Layer 10 of a small transformer language model trained on English Wikipedia (16 layers, counted from 0, width 128). Numbers have three digits each and are written without spaces.
A neuron adds its activation times its output weights to the MLP's output. To switch it off is to set its activation to zero at one token and run the rest of the model.
A neuron's activation on a vector x is SiLU(weights . x), where the dot is the dot product.

Input weights of the MLP neurons that the questions are about. A number n stands for (n - 500) times 0.0013.
n207: 700678716447518537657389569525539670465389209584288581496377514580617646583500504589542568638255645533391713357367557560479497443476518654514475378393537288507554354592679525536627514457307514306430365496713612469511569397504547666541619504612304443421471490544471550599368685446394595405662576449649418528329577417500386632419331770640590352542626322471716415841712524468396393450489
n305: 542161361263564391649560444573254418384346276600517548500864408530426310461419666266416699344433496205391411257333673517238440637488419513628458326560832603747508769525500599496613891582636479638461648551455450537422270492708598582456500504798543508500552552356453779590613608480268437450395496345542644428574360356410187602349534706470621442617604406547587727483547446551377451335547
n322: 398334173398806584536655612555390391493532415500837430572442570449595472417593579489606594281697351584592493565546397429462470626434471215629386462375694431525514403607496428500358540551608297620500429493552636392493521476646450594332442576565689397493255658460621513654581373589507405394490652547546468348456220500396411566405496457169380382514630524442283447551659385387471638636402
n326: 500718457454281352312443602611604735560368461509207640330473217682509626456709413596440618402624620491586583579517700474474335399432644586557526508478571192670633508187179699469633615240666607461314435312651653564416930647727417531636624851726256648535379627442500643258536283583656646328640534558591643509389397374675404581487535487439460563500388458757567584465737440340474475265315
n523: 362465520506544674447474308559686319340588515713304337553530443637372433736395582532512553625566589455273529550572538509409621386602345609468602528497550565532350563291327568569360361527491466491562657588461437605488407562458526553403515638375494491462667492641523511601482509341520500578475525331532619451679574429570590530468482633471479452463532452533716465399544494665442537494450
n569: 500486493484802591716310639549300334279623378336525431667655500417205463725515333511694577489507244371544578548653316533594367574629701420470570634403387743374560535374602395674621373616604438500514352660582594280613464257341653508620587399368455360549530403473315535447245391578404518544458371410578636415545507249574530514456474455556590608332500397274641401519463402640489622419616
n623: 377319515554522666559363358541478436468329588576457340456470399507444665329412526338438457654399481887453357714500474391601500267539555576411614478419700467577675318500511358635474604526555244485534474504688453722549731585492367373565466541347552321615730583417460217542466190465460670420503550732518657577519698564533342575460463362578608500634486330608417358519559712602353326452649
n635: 352515461446672455452416355476559480418524614324257443206270258440378626773571532818531683605422625597375587556594330398558549476515655586416579604416462211425655452476411508593375516588369519480614472536569593260411642634306265580359790388355589713520463589187417493820703484375516531418508373504484524598512212446345429607539500444552407734437457603379708416657396469583560795441311
n757: 216559327525432537595524632609567432581688488609404754532334399701472500484623568337586414451706585456383516393629409437527586600485440559552631535297477036512549426480504689836508692231572574473691547532450391446702489683609337368570733608440565445420350634468460455565289649576563449426511853653429752461577388343189429452461324556504794588617469473806476416585508686543353508464624
n934: 352511739217152630549553418860654562241566334512227576308475528285704399422659537231468584575716405529319581614328601504572592435401447436222541433455360545304481470545404306604392541459504524452564463623684599810442421441554574080699376602599682480632458427425577340484375454395617508524542606521342455532550354594488277673367443463463649669620704371306475620488590464609622418455764
n937: 543478318475280267404548762346647427430428175394434628205524719585781488403576328396610417406598516589311734448555421603547436452365424578436297570256280218668629585528447710504455532347580789508441464516676516415541427569435668448417549648662614674302386526504611698511520411603567433484572658439480670405248346500544381555311524516440419488551265263621504592301677442713576673397690

Output weights of the MLP neurons that the questions are about. A number n stands for (n - 500) times 0.0015.
n207: 455421505362506461455591580567462470511546557415516614753597441431483421522420546649470503508644506508536434651572352419406529444489610463450430535525481528438500700444456388385364506418523475648545436542579616386420579449337547528539505511263637488524565437586682541379684356555486508372384485431508645401364514639453557388391530516391543580460310437329368624465372658562486714444421
n305: 726203402695385516349584415525548347500631599512476648597496616484619384445415548467338583390278282229587379492312605660508739425378626600574669440677644508446334584553689606601629981563314375676268586492276621548272580377769484516641430659406421382560475524390366532524558378711650369644685408645378709272316508675264472492697444456384605224396439318432504464480468582414513468479600
n322: 461446468421359506537483528584576610545381416606265534594575438586290486492564497458494472586510419336464395753457503626594539616474333455438605418569718613469634534525544564494460611586370655480574480553480418388497401413353569389701508530452462523478421461461317377384491662249552528510562590428589466465492370423479500437497467549652425544537317508384555524454569517468348390698492
n326: 331594451599561384319443542622336528551541405402337771578621339733430350627569212580426854468445505491615638491487417392551228514486716571791448295615509203514658433210178733813770728467510500567561233642747500518486463618538698407722318604622505201614472307310419450365614277517675664387702246545347610424631509871667596474376523718383543644306514275665350729361738412387313417448733
n523: 460456369652497301405445596550503691407523536421668640437423601404681559287668595591411481517545493451646447401401392373649563551339487456440363673552653500385513627614533590256598593510469421414416373313520615546391454439425569437672490439507394728480372602215452608513554600713661594437620411328507224522407387599388305431539471649366380417524503390490197536551539686465510549466536
n569: 331527449492465382558527572408612364709400407460430450315661361698619668470598358748462645576400258515484549431511541416675594136563603469593611627395556140438486649588556654425465264461673602512612577544484453601314646526484587637469369530550397619504450311420540489393744675439557266414440512489599207610481382675247676374526463656346331413465367579615381937563410584399673515581526
n623: 439339478524553396602557431541452597500584277586455587276439456578625486441566588471448497468453512347444534494658368538428680594491450382690424523506525271529544539579426397394547543628476675583332389475411488653509583311569451486615350613418497506483441529503676560573367497639480465550454649586367455366462575467293568689611574477424584448653586599452404418536489352687604654529440
n635: 568583421454444392521420537444638507481844551592580594422519477265313613410637504508615548507656568551432437550489323365611606299392432659476535639570522629443553458549290256533534362454300452542466808461379462438526533435335352634179600381519403369445383515842363405316674228670482462490555620468626336425582418671504748518504711500256381593561474574325697341446533455737688581617588
n757: 519661427508442614366559284481608650622644544478308466379523531203680478485511545650624613405500397504463293722398553630640765415465595504399521355444559631585403660416361434455550401652543270707566596728492589582417619237833519405550438500427526366604411417614588440688744515542485240435465500507492356679489538605324545242481619241363775481539440597714394371467765511480574410705507
n934: 612409402613633637523380479491371476530544617643567536571554527587419538436554347713550511548380452512564586480601580611548415524515434512516520700391500451624545349313580428624515338359506278552606407514271213409536479515503289506372391407422515674424667550509465626532555440585479645516409413595458607445542366540525559497494629634529621330317372466516432238373432404379583485457462
n937: 579546610472384074548585824431482622262340455399687514227855397537726774184587491537445313257571560522638677259813573491605400481547513346563491658459491183342673410671568602559589486307699668519477602386720683756399523496628632637514338527726704552649397604345659635473734491647700472500534741575404232314293253514350424522627684500179581610383614600768352761425586729359462554439545

Each question names a token from some text and the token that comes next. It shows the vector x that enters the MLP there. A number n stands for (n - 500) times 0.019.

Then comes g, the gradient of the next token's log-probability with respect to the MLP's output, scaled to length 1. A neuron's effect is roughly proportional to its activation times (output weights . g). A number n stands for (n - 500) times 0.00088.

" g", then "un"
x: 575730563565512544511514339488578406486313467528524553340514546490393583501437583545420360397533641480529340442639475491587581532413481418571524432510255518473415568460493447646471546368379594651777501480387679429612516492376527734397661703449455537498464399343549541407485442398534567578297356500547546551390561560507652430556508485551475331534517643496350671466459621505603391625485
g: 779636507521503393692501442392354527740426652722471439460611616463488359686495573348551587422453560399461488336579449424442584473458482337426511488452622366571444515418496364476609559507705594395584414417470508519601367435554737564488515469415401624504431587553621518555495747501385540610573534326404563538461474710490584625554591372559672649440380395478573452615607587536400635380503
Which neuron, switched off, raises the next token's probability most? n635

",", then " described"
x: 449728466445577480436465508541492480589459409455517474483567620511705606430396574558575308549504430492568556678516457528553636498428573436734398517507295605393339601484524604473475530308582433653709562560466630569514418515416444428458452509626420557537509286482578488430447547301438649580375426641369396527512583671532519390576486505561460395557472672401403844569417492405571432539500
g: 499500377459482348519495547493456547519551551586469604422551449426656473548455754427424407646514460547549747437448518560498681605600550610479437445411447655595361765584483517288474327546565339356510331490475638544459538613801331626492556427494568534590585388390623555576679590602518361650525698385630411442555391475430588461419570413483393496538495460716642394395555636549570436424484
Which neuron, switched off, raises the next token's probability most? n934

" to", then " a"
x: 539548472490596450537443473602528454730492358419478530352585452559510605551436460445365490403474341452516463539507459515622575365562588433480483513459127598423480586564516601538693503452525484544755567554433758448563541367440523411530540474603452490498453381468449599505505372300552577571365391557481467517414638589531491381408553576551644427427585603428426908389429489408510522578486
g: 534482552485434491424379590524320602538428472367417470688546392378533499508512459707356534399382585657434566598479489245575444569522500375518443425388623346356266565405618685487455584368618678540625564316493438441618615474543435502600477537657436485620500434553579503543394604426524497450452555440638590375339461587352621634406447217519344455674491408427731528524391357515522583468598
Switching off which neuron hurts the next token most? n569

"ave", then " his"
x: 592506551373529437429423658443545554796483381485522488458598521617519570395359503530469491455609487293553591508496630428696490454392501332569414475566310363479506671450446514510558617385349558586579601496453625526562518489544511401455520629415385408623562479676443395186337489332605446471419443567494474402372700526423475373571549460456492312508504376563432561445449550441584626494727
g: 504462463345454805543408517566542298474291533602481654685652475541664579590420647580570371532469526499592544425523627555376464522481550421533417510487401587563432471598550548301770508557653303469529546477499682472603382394472678352260464515544482483424516405436443583280433488522560642496426692487462525429428612535496658403497608478311377618437441507406442551631634498551686480393515
Switching off which neuron hurts the next token most? n937

"ister", then "ed"
x: 504541396262604554480462372451474493471495550512438444441651509588591580374417616593497421617372595450734435634539496496597823378473447407587459477544360593579350580471513685505430509480500625566477489493483555417593574506412392471476553469475446595479542404602464516399592441376696637330359397560355571517546581649395462397514483583601459223436582562470562758392403637479534490616523
g: 668408343452578433556520480411507485565663326541545534488471371490718490452520463446356561609593572436511513336599530536502578474529626270388447433410631483666505473558611492436367323668604638556439250568571335564496430556290585723349424431562537451463464697632490612545565459637624537440526619440487211428540437397515604576453424658645631416531383504492364508497542677522495476642400
Switching off which neuron hurts the next token most? n523

" were", then " known"
x: 521625402367582517401541692470434508657620435450564551544602669489559612396354542581516325398497344511658515536588612500702695471346456550686497494406353375448359475551544505456555479425431451542575562394409760445551535405520541499436408537521477608566505349484536496456468507329572493556441286615434462450383606408398552397622425542564574342525560674384387749371445550449552563492645
g: 282412475592488433589514343411499407471377422625477700230524414343507597485370397503320363634454499428531694585490639402506536637425568592545539278448561609517362480517342492332519515610367389498605296390546613387403549414414433525480569505582646555642626366489461346472652446508482429562387489709411547428566569599532555408592516387522509651599513488327413459582427399486589234506463
Which neuron, switched off, raises the next token's probability most? n937

"i", then "ok"
x: 457632612489633410464444537486457504493606682475627512318557685375525615387439630463496326595511537453399545453447579457597622363377494414611474402474385556535436688491528603618515481523395525547587345525302722306520558498560536622413411649296450524477458487515489625336397330295541399434389527464583368374395451643494577280511523429405338476527582740474445518505470646472589465508547
g: 600555549590558571545534458307463482486499572268593460460480460530489497639598360323410446503549453372489411479464664430684598482480506593516450559553401522756594425363513454643665517361399603605552537713505536621489466428582531615602595360453461447665475574591583480637357553343443563550500454422390377489503414404460851540401636477392437462325608282489462455513304629681443535296503
Which neuron, switched off, raises the next token's probability most? n322

"P", then "l"
x: 435440431445550497465429360521561515654419565498544384503594473459408489461457563306409252531402438383642383457459560541608734385489553550585513495397304576524588656466485498508530511378417483667801541511530748273558451429324537513515719522481443468471489443408536296499380409307535541477517393655413512496541565561409518345588511593516509387385461722447426472398368642416453483584433
g: 454491481285518460560307456548461582430484473436413617427208545443375380562561667469544454405353655613518471544400571532533479490535604593545457537668666335382541633684421541595418332455594415513432505472426655383519399408454592409626708564589572631361325672621547509381481531531308329465341589413339543353520531475477604470667508445476626711482456558470326566470376478359514590522613
Switching off which neuron hurts the next token most? n623

" received", then " some"
x: 600502529452539445448428614549441629717526338423574436410614575565578655343290528646432442477512392385569543453456601401695470475400425335679511494493278381480490657506523627526627518331338592559514591468511668555609478413497588508508520595428400546674465407576407505418500520288613519486381367572396448439333668588449499458533530490627544371498532505551393640436389489496503644459585
g: 538538440437533544459670450424481486388362272504385581456359433554671511641471407594496587419542428435434471484443529476395456578398488554620674505514402298469832462439635535573593656598556365450546478569440526419611488457491416508451462446444732295636478467544431593322518284423470574539534618587380634604453456324539587570593354758311440454282496601455345439486477535476606671425570
Switching off which neuron hurts the next token most? n326

" s", then "en"
x: 534681495448416496593463560599640542526488519426453550445678680468459595420500550572417237518541442367453353366506499438569575422543527520667445474456190610554375648563388559603415528470466467447763318626398620447578550572463575515383556548491356571531435537486576368531414572450510603503403428499351318565391451644514583485368530496474515307487490664405370690549439703397614507597520
g: 656586536391512678588388328398464395498764623611639196445490481544474443546680607428653445451384454503446595589563606361612461590582447486373390556364401493460449378573588509404316453525530392587462331545537592539650401493315545457445560566429547582530466500607403493453491407538341484606489513418488578872451594400547463616511405584452553396420476414389410457370528611651530273590487
Switching off which neuron hurts the next token most? n934

" of", then " their"
x: 509628534503552524555392570623495382642462343424536486409591465551586608597459473550406375464405392461577445514590560574593577482497587412582498452467295576471451636538463521625634512469545565560700602516453699358529501234458530481520498561507546506480442458445338517406584394225570680513320315511436504472465579499450385397419539571585556389414579582378529919467379448394565461461586
g: 413551454541528492512540330434497475516531386407490551431510419619602446565336480562481735391599618237506569614493627421384640590439619526442800423548289333677558529550677504485541620466673412392612564462339629566756520522532605432487525680659399574534349478626423519449673533483558337566531582384343523356411634495462541480446498647352583525527516512509476477543642642544620571631513
Which neuron, switched off, raises the next token's probability most? n934

"ters", then " to"
x: 530703421351601437451464422545543517648497594580579608444575498530602636484391582614479348508558541457549377558475533557640798553503609533654560263467276441401530666582457459500494598338475545557661497495313676461509575417518513388397586561428518480604611435538440509456656519204431466443243482580424488514477670592413601454473564390460595454502444530534482722481410488401596508382601
g: 543450533350535448607660491359382428569533578461520510486496406285616569363424543640429416709672539608483523527550554452460535635548510600482357612699486551631601460494487392384482528332223557458628727619406390556527601442538482362292552440581428500670547559671450292550577465528367461467672474599592437376581423562375430377543371478463371393706535541508545483524649405318541634636565
Switching off which neuron hurts the next token most? n757

" and", then " art"
x: 507718566444561545485555592569550493529393431416484431511561499610668462366377526592489445499493384559528385483554530657572545438481531491676522500484181531320439563497541546513551492564469463524716498590394534539541509388500515425489528387561491437484427379463446569386320477234528516512404491604475552467460657653420684400529463608557535420524461640539376967521422520349555409513521
g: 505273428269661502469307179433480617602427459474456586455435462563454378442393403433584463768536624439596445531516549519461392415406395660503569451477534526528493386593532440585482338317548538571536471403381421250566530462546561539558472517464455634517554490499397546428290325511581458389585523466422514474421373441412550556296445246529530458588495296360692649582299455428611490510458
Switching off which neuron hurts the next token most? n934

" in", then " N"
x: 567623472421570487452424490514526411526391508440403470387629551517472605543475444532319383504503413485512460480406612493695449378398543454636485582371243561313406597511554574515583574467425410573827541553429831433598421386524558490583391479640526448491351488383426552581622500357529503532484355627399479454497587587457517402476556678563595348386566523383491762494438569438504580590496
g: 523574483616486472470581500419451343580434861543678406401593669580503366583605503433591399482392502525542645472461693557468537506686449504507376642533689517571495531314415545679470324557446450355462317599511412362285432749386575658571420491432516440508487519614368485488418486618550530347619422597390463558394505440451460405518442416528353378479398531579461561588576282542438298636477
Switching off which neuron hurts the next token most? n934